Layer 7 of a small transformer language model trained on English Wikipedia (16 layers, counted from 0, width 64).
Take only the direct path to the model's output, skipping the later layers: a vector added to the residual stream pushes a token's score in proportion to its dot product with that token's output vector.

Output vectors of the tokens that the questions are about. A number n stands for (n - 500) times 0.0032.
"f": 265 474 561 518 546 530 835 390 306 761 358 487 494 623 558 609 592 493 453 530 513 663 242 428 416 818 325 555 553 366 466 405 568 666 491 480 504 485 452 360 727 479 383 381 407 714 600 679 474 521 385 128 505 658 422 516 394 267 468 490 576 578 563 546
"ew": 381 392 347 301 371 479 383 410 353 625 627 474 544 598 410 668 317 744 564 426 679 279 225 557 714 438 815 358 337 454 415 598 393 496 622 426 662 461 486 542 842 777 693 595 779 243 341 742 588 547 502 447 179 435 282 646 443 648 455 512 543 578 259 551
"ate": 218 410 399 530 676 450 225 450 832 384 665 596 442 389 574 358 389 434 513 731 600 438 388 414 679 550 732 473 456 405 492 484 274 238 606 737 691 463 446 429 758 352 648 644 449 588 496 458 442 518 395 462 213 548 569 302 629 860 426 516 368 637 524 537
"ame": 263 526 353 645 587 412 452 662 509 203 874 478 545 711 480 352 511 301 558 535 835 198 521 446 474 332 655 275 73 311 755 560 518 461 475 277 490 466 520 536 769 730 570 627 621 180 392 413 367 337 568 790 348 541 531 592 534 640 490 564 543 709 546 462
"in": 480 458 460 568 231 481 663 464 641 534 304 491 560 271 581 264 427 684 713 584 243 530 541 334 484 612 387 468 415 473 532 379 565 573 635 511 591 482 491 569 586 468 608 671 730 289 394 492 648 596 496 310 599 522 437 603 318 454 285 537 498 573 633 583
"are": 408 487 400 690 473 592 404 524 473 515 476 662 399 373 538 422 428 575 972 519 734 623 443 496 390 405 628 631 518 128 326 362 387 467 316 680 640 171 460 446 793 449 551 259 583 361 287 436 722 399 824 767 387 449 284 544 601 266 422 562 483 770 555 665
"ated": 306 297 399 469 890 607 306 392 500 570 752 478 320 294 367 148 412 472 407 667 490 466 384 506 843 543 845 576 625 305 318 587 636 368 632 717 583 503 308 387 865 529 806 327 348 601 408 361 525 489 485 517 412 485 481 504 528 472 584 517 400 807 447 429
"ip": 406 558 316 559 818 623 686 252 541 490 698 562 511 431 528 456 416 406 722 427 539 322 482 612 539 478 292 444 377 182 440 406 586 535 83 620 459 436 474 550 547 593 718 470 559 537 273 516 305 425 675 786 281 478 807 616 378 473 812 459 366 633 604 424
"ff": 507 253 688 668 504 620 549 215 533 543 368 521 448 846 329 508 461 688 701 270 568 686 289 688 469 471 339 671 348 422 474 577 553 724 426 496 590 649 488 434 579 550 474 300 428 586 504 457 448 545 303 420 225 612 462 259 464 290 319 570 563 876 675 508
"I": 580 330 403 508 346 608 264 682 348 564 370 591 594 571 644 540 461 712 766 477 361 313 627 504 352 549 392 487 395 679 513 448 355 666 270 613 275 353 478 348 648 268 589 446 522 233 405 601 448 352 481 641 612 657 512 515 880 524 489 562 622 465 524 666
"om": 199 510 582 490 812 749 653 725 467 380 628 333 531 295 544 302 352 327 394 473 526 463 633 493 576 475 590 376 416 396 401 619 432 734 393 527 555 238 543 644 405 249 778 478 671 318 481 521 674 383 370 450 526 432 551 481 526 647 519 464 369 779 586 563
"qu": 515 417 715 557 648 661 403 297 348 437 606 507 545 790 247 757 483 549 376 345 437 653 564 416 397 370 436 509 398 583 287 675 438 508 427 425 557 624 456 380 583 882 661 364 463 639 776 202 578 625 499 413 381 304 454 552 292 406 330 540 378 886 523 528
"mer": 370 387 586 405 614 625 509 145 524 482 475 621 520 657 178 788 544 494 802 388 549 651 447 398 473 444 805 380 428 406 266 489 524 661 382 220 449 755 554 308 752 348 635 484 647 454 664 449 149 574 556 411 84 849 432 507 540 440 385 590 655 459 367 864
".": 379 649 513 445 513 408 307 269 765 549 377 613 531 562 412 510 373 560 239 528 602 649 461 659 431 454 322 539 650 491 733 463 377 431 696 458 510 614 560 468 439 332 563 454 472 295 579 592 554 626 283 577 744 513 520 440 452 672 535 503 557 375 453 400
"ition": 831 259 650 634 659 728 590 173 418 217 771 349 547 440 458 394 601 462 355 555 537 581 361 391 655 550 383 610 275 220 386 423 451 553 276 337 465 530 522 552 584 279 753 487 567 545 606 203 317 505 714 676 547 562 425 600 393 758 682 615 838 683 295 219
"ity": 484 164 447 579 629 725 542 491 719 412 663 544 597 707 528 289 523 452 501 525 600 438 570 401 265 514 731 566 551 276 319 537 617 408 445 600 659 323 576 672 495 424 748 532 218 375 506 67 354 562 388 639 367 518 624 229 702 770 547 544 437 624 424 316
"is": 553 518 592 513 396 516 593 556 600 616 645 542 576 397 416 143 369 441 479 377 302 490 639 480 364 497 359 504 527 480 641 420 573 742 396 578 607 326 362 653 596 359 664 684 561 657 323 455 497 649 295 652 406 593 538 499 482 343 625 450 384 654 384 473
" ": 611 496 538 386 470 495 482 592 633 563 281 514 504 406 650 670 685 519 366 539 449 410 335 512 426 538 373 643 607 541 602 470 430 361 579 591 614 400 581 648 220 493 349 635 624 510 535 559 320 534 674 343 627 417 522 463 546 362 527 441 411 268 621 491
"ord": 552 477 346 673 654 287 520 383 688 353 406 441 560 433 418 408 592 487 400 284 807 753 575 707 568 577 505 274 363 518 189 491 458 664 492 249 742 628 464 387 692 367 585 229 501 394 198 505 733 459 710 402 234 455 707 695 319 647 484 567 748 714 512 369
"ld": 441 526 514 206 796 669 149 546 80 517 480 571 339 678 505 620 359 407 656 327 722 455 519 528 664 283 685 317 285 367 361 469 655 518 251 608 724 659 591 448 963 306 285 459 445 677 575 249 376 363 757 654 264 740 267 464 749 324 519 543 649 841 664 372
"im": 483 512 475 656 629 523 748 422 468 435 730 248 522 514 326 526 226 337 402 544 607 363 529 682 532 733 524 559 377 361 302 422 432 507 465 569 331 670 409 491 486 374 379 537 658 413 274 530 754 618 572 465 460 674 864 695 489 422 393 505 336 645 526 339
"rom": 480 435 393 817 700 506 399 337 398 533 749 431 405 294 510 515 499 576 579 230 520 740 677 328 618 382 593 651 438 625 324 405 842 545 277 431 512 693 487 273 618 520 560 416 719 214 357 678 414 242 287 582 347 540 445 564 666 453 602 546 540 677 501 367
"ich": 487 444 189 715 680 600 271 588 334 249 585 451 526 523 518 455 260 755 539 471 363 649 321 457 472 702 576 403 373 448 567 528 501 639 153 537 604 284 304 329 759 230 401 654 755 404 435 322 555 626 438 729 539 474 367 664 768 450 419 479 610 805 582 684
"ry": 155 504 660 288 431 621 503 354 459 489 943 485 487 305 488 457 334 676 465 512 750 469 660 451 384 302 505 520 389 480 372 421 880 363 183 444 551 524 351 374 760 476 535 462 535 348 700 367 506 412 506 525 354 676 681 262 598 872 501 577 481 540 695 642
"ore": 141 402 178 872 527 578 712 593 580 460 709 608 442 273 465 442 375 478 717 353 937 502 478 479 335 609 523 411 623 646 328 437 267 644 399 408 717 608 475 451 685 483 834 413 307 396 277 414 496 459 470 584 234 487 523 540 632 451 445 586 411 590 455 648
"ers": 756 521 360 278 458 487 581 584 581 364 903 629 408 337 353 681 492 622 811 433 453 509 578 658 476 381 295 716 377 379 446 357 663 414 366 447 300 397 485 488 779 572 595 416 407 440 430 628 485 532 549 492 375 597 251 502 282 802 608 432 654 745 173 432
"er": 643 601 372 341 526 640 572 591 728 413 709 560 511 366 401 497 558 238 677 477 547 553 628 611 419 517 477 694 519 444 447 353 523 240 752 314 340 357 491 382 669 624 447 529 471 236 649 709 581 577 349 330 439 409 551 469 252 552 493 455 444 777 494 467
"|": 269 314 392 663 510 620 453 572 413 591 666 594 528 471 658 522 609 459 592 351 679 298 528 565 543 396 729 667 472 603 242 671 332 652 318 631 466 436 451 558 594 524 544 350 329 304 333 554 291 647 536 563 457 680 590 450 494 357 349 622 482 490 707 267
"ly": 479 525 755 462 492 616 330 95 481 720 490 793 519 434 876 200 474 487 882 401 656 548 593 314 352 364 553 370 566 501 433 464 802 480 372 424 528 454 428 594 886 493 458 395 476 497 585 324 61 411 664 457 418 661 395 335 487 573 665 528 515 461 601 347
";": 518 490 558 418 474 383 308 472 565 596 618 536 512 421 657 666 541 375 521 562 573 554 408 783 705 469 512 664 615 543 628 487 368 601 322 350 405 654 406 186 298 580 574 458 445 580 480 387 405 523 429 525 514 508 423 474 459 608 567 504 448 360 624 399

Each question shows what one neuron of this layer's MLP adds at an activation of 1. A number n stands for (n - 500) times 0.00037.

n155: 668 551 626 430 370 441 322 448 398 612 507 573 377 441 494 491 541 717 254 527 508 604 656 275 593 381 519 310 532 323 603 450 566 541 566 552 523 538 360 462 631 457 350 511 389 606 442 325 424 595 262 507 537 669 436 456 695 444 598 713 615 479 757 429
Which three tokens does it push up most, strongest first? "ld", "ly", "ry"

n87: 484 563 572 536 507 422 568 117 449 625 525 581 406 690 462 668 213 370 469 571 683 658 408 563 655 435 355 365 653 400 451 645 289 514 673 483 447 407 539 461 427 482 496 483 685 351 432 547 527 453 368 733 431 549 468 636 498 530 451 419 519 631 582 460
Pushed up most: "."

n153: 241 299 427 463 395 635 509 483 464 396 451 336 484 439 645 424 517 641 662 405 424 524 376 627 382 443 541 523 662 418 439 535 363 877 354 731 292 400 479 514 502 447 727 528 556 548 525 598 547 413 645 664 590 631 398 365 442 493 557 464 505 441 434 751
Pushed down most: "er"

n67: 445 566 557 503 561 236 679 368 651 154 493 567 441 532 496 552 483 686 662 498 537 131 445 338 356 553 533 448 362 578 555 690 515 425 508 568 483 597 235 744 679 456 491 689 678 432 562 398 487 726 563 477 491 466 412 659 546 567 449 324 378 346 649 584
Pushed up most: "ame"

n102: 429 479 641 493 383 418 561 426 533 625 625 564 545 604 628 675 389 417 511 481 416 550 412 372 394 490 513 698 539 398 859 407 475 447 750 472 411 428 449 533 433 256 645 221 325 533 460 865 619 751 380 622 319 498 461 310 627 548 537 462 616 414 233 589
Pushed up most: "."

n179: 585 325 800 276 483 410 531 633 616 508 459 432 409 533 663 395 559 676 492 572 589 417 534 565 749 551 450 628 351 511 461 524 389 394 746 464 372 422 411 582 635 381 377 629 542 308 333 632 728 495 432 357 514 437 384 447 578 610 596 344 579 470 224 401
Which two tokens does it push up most, strongest first? "ew", "ers"

n184: 499 596 604 375 516 419 636 676 465 613 855 388 276 643 473 619 649 568 385 466 397 496 557 232 754 537 475 364 439 513 569 496 580 478 144 478 373 436 474 582 390 405 688 362 373 554 363 650 525 575 399 480 435 581 725 464 545 430 518 584 509 441 504 487
Pushed down most: "are"

n81: 516 528 498 495 593 669 648 338 392 477 597 521 511 837 691 625 620 486 653 468 364 566 310 299 335 602 661 551 528 493 448 298 702 431 391 428 506 507 619 668 563 700 426 511 525 476 676 342 535 268 415 418 459 376 584 532 344 259 434 574 475 543 415 284
Pushed up most: "qu"

n22: 479 610 744 415 319 350 420 315 470 675 446 394 454 411 424 553 565 583 408 555 504 266 752 648 517 447 408 568 180 597 502 630 569 362 264 653 336 741 365 690 640 585 555 335 514 306 638 392 479 451 530 505 328 419 584 367 399 717 795 629 581 381 603 537
Pushed up most: "ry"

n141: 386 518 480 625 286 365 664 547 497 542 754 631 340 538 573 674 602 498 443 486 694 536 324 629 513 457 536 566 449 612 126 576 664 471 441 683 456 332 403 625 395 398 310 493 247 467 491 588 460 432 675 346 468 394 373 632 646 455 635 556 537 493 616 344
Pushed up most: "|"

n154: 571 602 423 564 287 717 439 375 568 422 485 590 599 490 469 196 267 502 416 562 632 344 490 541 708 451 584 582 373 684 440 372 420 477 461 410 677 489 585 669 399 601 669 394 550 358 734 466 518 450 699 592 416 516 744 504 565 260 404 488 441 339 358 723
Pushed up most: "ore"

n28: 478 498 332 576 550 505 783 581 423 492 519 634 690 560 456 467 366 704 566 457 606 412 616 689 309 569 555 671 700 261 440 506 457 477 273 448 486 533 767 483 276 353 557 497 365 345 373 489 409 484 348 561 532 539 553 481 561 519 250 624 309 510 400 703
Which two tokens does it push up most, strongest first? "ore", "ity"

n112: 539 621 80 281 511 582 549 559 175 486 618 478 259 565 607 663 773 521 321 469 289 440 537 499 321 307 369 321 829 515 649 769 591 503 346 347 572 588 464 598 723 348 516 526 468 393 663 567 559 621 424 360 385 452 580 447 700 563 529 325 466 549 550 506
Pushed up most: "ld"

n125: 612 515 447 481 462 412 654 318 571 474 602 638 339 647 419 482 579 470 563 283 504 436 399 644 427 487 570 502 198 594 488 622 499 571 597 517 595 704 432 344 475 676 498 535 518 256 514 135 668 790 675 449 695 324 389 689 395 568 398 389 515 540 456 489
Pushed up most: "qu"

n117: 874 648 447 432 517 583 357 482 680 551 619 491 593 437 180 529 552 498 289 605 529 479 486 482 220 461 441 419 288 576 495 561 577 445 536 490 244 504 582 705 451 620 553 341 524 678 459 370 524 544 407 594 553 358 467 446 374 489 595 665 491 527 522 489
Pushed up most: "qu"

n121: 671 475 447 499 398 423 541 504 527 646 315 558 555 646 505 285 608 498 572 370 521 539 490 436 480 423 345 576 592 406 458 558 524 674 597 434 580 397 544 630 362 364 461 693 728 391 532 355 369 320 311 297 536 314 570 455 505 624 533 561 680 486 675 629
Pushed down most: "ated"

n129: 328 673 589 594 577 602 623 537 330 472 140 401 730 602 753 436 590 659 483 367 412 631 555 616 404 697 539 517 348 422 551 489 361 406 663 639 539 442 533 532 674 487 255 498 281 412 853 571 422 481 289 338 567 433 274 649 526 552 416 365 384 702 479 429
Pushed up most: "f"

n99: 574 544 503 581 634 450 516 552 541 410 391 423 604 356 411 657 642 577 662 424 426 472 569 531 389 528 476 495 542 395 556 343 611 481 282 338 474 489 326 429 383 714 714 313 726 541 510 789 505 574 557 274 479 435 542 532 822 543 321 232 439 595 401 441
Which two tokens does it push up most, strongest first? "rom", "ers"

n0: 550 269 469 491 604 516 588 653 593 477 458 576 645 539 389 337 535 524 704 635 407 632 505 553 685 377 505 362 510 465 498 530 376 353 497 401 471 326 410 369 524 406 215 598 369 583 702 625 384 506 586 582 420 352 531 346 447 359 770 427 295 603 625 713
Pushed up most: "er"

n161: 602 563 437 590 475 468 359 448 486 524 579 366 472 532 711 631 609 652 456 374 468 489 273 515 531 280 569 326 517 304 589 225 389 495 679 404 467 668 535 480 772 679 601 506 478 494 615 326 634 343 490 368 321 297 596 673 585 520 325 637 583 644 399 674
Pushed up most: "ew"

n160: 594 371 462 428 385 236 314 365 535 429 655 742 878 227 515 506 511 541 471 508 557 627 419 505 580 459 642 322 646 422 610 531 368 348 502 601 443 562 490 432 360 409 483 591 465 593 590 478 489 408 626 562 553 479 495 274 679 602 555 361 670 433 531 588
Which two tokens does it push up most, strongest first? "ate", ";"

n53: 717 609 616 396 520 439 488 628 475 429 515 525 529 428 520 381 609 404 605 629 562 380 504 629 622 647 474 591 485 877 658 379 569 408 486 563 230 639 526 405 230 446 282 459 401 526 541 578 502 382 384 476 548 518 525 571 552 508 335 478 431 532 557 423
Pushed up most: ";"

n189: 575 551 279 240 687 499 467 354 591 563 566 393 371 362 523 584 403 670 480 445 396 603 346 410 458 409 482 614 366 594 410 640 461 234 505 570 571 548 605 625 258 434 666 406 385 533 377 612 529 347 471 500 583 717 607 664 534 354 659 594 488 786 434 571
Pushed up most: "ated"

n20: 625 592 379 586 271 607 637 738 499 622 377 371 682 570 459 419 747 530 587 384 488 777 578 603 434 468 432 721 536 366 457 641 593 363 610 385 472 553 414 254 565 276 382 518 396 345 667 715 416 329 518 571 493 620 420 432 291 543 418 547 550 414 321 359
Pushed up most: "er"

n91: 592 386 392 574 543 603 611 601 549 623 616 393 486 461 643 652 525 325 517 514 375 605 698 372 577 564 519 503 639 336 468 401 639 363 704 384 526 608 153 447 112 629 467 676 467 680 289 439 360 574 267 670 765 424 580 395 362 605 608 387 612 359 377 641
Pushed up most: ";"

n12: 341 271 556 446 301 488 540 335 571 612 486 500 426 562 603 539 317 300 663 585 553 511 333 504 330 804 616 640 688 387 473 449 310 526 592 571 659 375 608 577 420 663 776 606 336 370 281 490 495 394 609 520 291 532 601 490 507 443 769 551 575 240 600 528
Pushed up most: "ore"

n139: 480 493 398 496 395 629 553 512 580 709 394 470 455 686 617 628 318 596 511 783 537 494 331 527 411 685 388 613 289 405 502 497 381 524 581 358 559 349 412 590 583 442 559 329 551 557 591 653 450 595 636 273 635 197 533 495 383 646 445 350 448 416 440 545
Pushed up most: "f"

n103: 336 650 617 448 320 558 573 291 607 396 387 354 447 493 366 522 486 387 550 435 295 474 563 364 589 426 343 457 395 588 773 530 390 402 546 582 582 293 726 385 461 520 716 550 745 646 484 497 586 660 366 641 472 580 688 481 421 580 581 141 554 565 482 661
Pushed up most: "is"

n71: 526 411 459 432 471 511 271 500 769 409 688 581 428 534 478 539 592 639 486 538 436 530 426 655 609 450 514 594 519 498 688 540 639 419 339 590 520 668 502 347 279 694 464 492 681 562 429 460 365 514 402 368 550 594 103 585 592 445 454 602 425 447 342 561
Pushed up most: ";"

n138: 401 465 765 476 498 630 482 599 412 802 497 506 574 479 428 513 455 494 532 576 628 248 344 665 352 529 426 460 580 597 556 571 472 394 293 451 267 467 475 501 446 379 703 396 414 469 481 639 338 538 370 545 805 575 482 597 537 639 499 374 569 556 374 369
Pushed up most: "I"

n120: 611 569 599 523 599 418 360 444 438 425 445 724 405 396 608 380 553 272 279 473 500 499 532 529 389 581 476 522 538 466 649 361 466 574 488 478 437 495 723 535 708 667 730 591 546 688 402 638 408 438 498 631 357 542 555 697 255 512 461 154 429 512 500 515
Which two tokens does it push up most, strongest first? "ip", "is"

n177: 513 267 517 438 387 382 496 461 282 574 400 625 491 560 383 387 723 560 797 324 518 573 681 271 562 510 416 644 441 550 750 450 345 483 543 541 475 571 422 631 584 452 513 490 316 551 509 554 625 227 368 508 492 648 395 449 634 555 724 653 497 544 473 428
Pushed up most: "I"

n147: 447 551 280 483 494 426 585 396 637 784 485 563 405 613 430 472 584 768 337 558 438 398 375 288 580 770 262 379 614 523 665 545 463 418 586 466 336 440 509 473 687 411 475 612 456 474 612 580 475 505 416 393 639 490 610 569 501 422 484 426 440 392 588 423
Which two tokens does it push up most, strongest first? "f", "."

n23: 511 768 415 685 411 276 444 467 468 535 510 582 477 463 316 461 560 494 643 612 620 475 684 317 414 443 544 721 470 373 439 289 554 436 541 389 514 571 543 436 305 534 484 457 527 635 397 735 441 531 555 448 515 662 287 729 431 663 297 455 594 304 570 446
Pushed up most: "ers"

n159: 484 413 475 339 447 620 437 633 520 465 343 579 404 278 574 658 355 255 468 559 696 750 391 271 409 562 183 596 532 543 515 622 423 597 341 678 463 473 682 603 535 589 509 617 390 547 419 407 502 371 439 663 475 670 470 536 712 520 602 263 339 713 520 462
Pushed up most: "ld"

n80: 580 414 482 543 464 560 396 729 359 567 601 563 506 571 463 200 433 474 543 528 175 358 711 627 537 425 512 537 589 392 724 497 680 534 390 607 681 337 567 363 622 515 408 701 489 486 469 317 444 397 451 630 546 527 637 529 533 397 662 505 414 415 327 528
Pushed up most: "is"

n8: 567 181 578 468 571 442 485 592 563 521 285 357 472 501 536 647 411 301 435 403 720 548 625 618 671 348 360 569 402 623 488 292 733 330 412 533 326 453 822 544 654 486 427 517 501 426 654 561 440 545 623 615 377 423 596 752 292 342 518 523 561 526 439 441
Pushed up most: "ld"

n131: 643 638 411 390 749 429 669 727 438 387 648 484 376 406 504 271 303 457 523 741 530 368 480 421 614 475 506 456 313 437 328 581 547 634 414 573 466 365 654 588 737 695 630 318 457 350 679 191 484 516 532 541 539 551 477 401 585 393 541 319 414 382 775 484
Pushed down most: "."

n59: 385 304 692 537 693 430 375 374 536 708 754 735 371 473 630 385 541 532 413 557 729 483 631 472 559 623 372 440 496 517 386 450 390 525 555 518 455 610 622 444 317 799 598 591 414 675 380 301 417 489 685 353 508 450 423 518 262 488 411 450 459 327 490 576
Pushed down most: "ich"

n50: 448 616 544 252 472 333 460 539 777 581 567 502 488 295 415 315 483 225 583 440 254 702 505 478 714 344 345 390 598 429 456 496 545 651 506 752 506 526 516 518 708 547 499 609 501 631 533 493 482 461 431 471 392 570 536 316 628 365 754 549 437 585 466 544
Which two tokens does it push up most, strongest first? "is", "ated"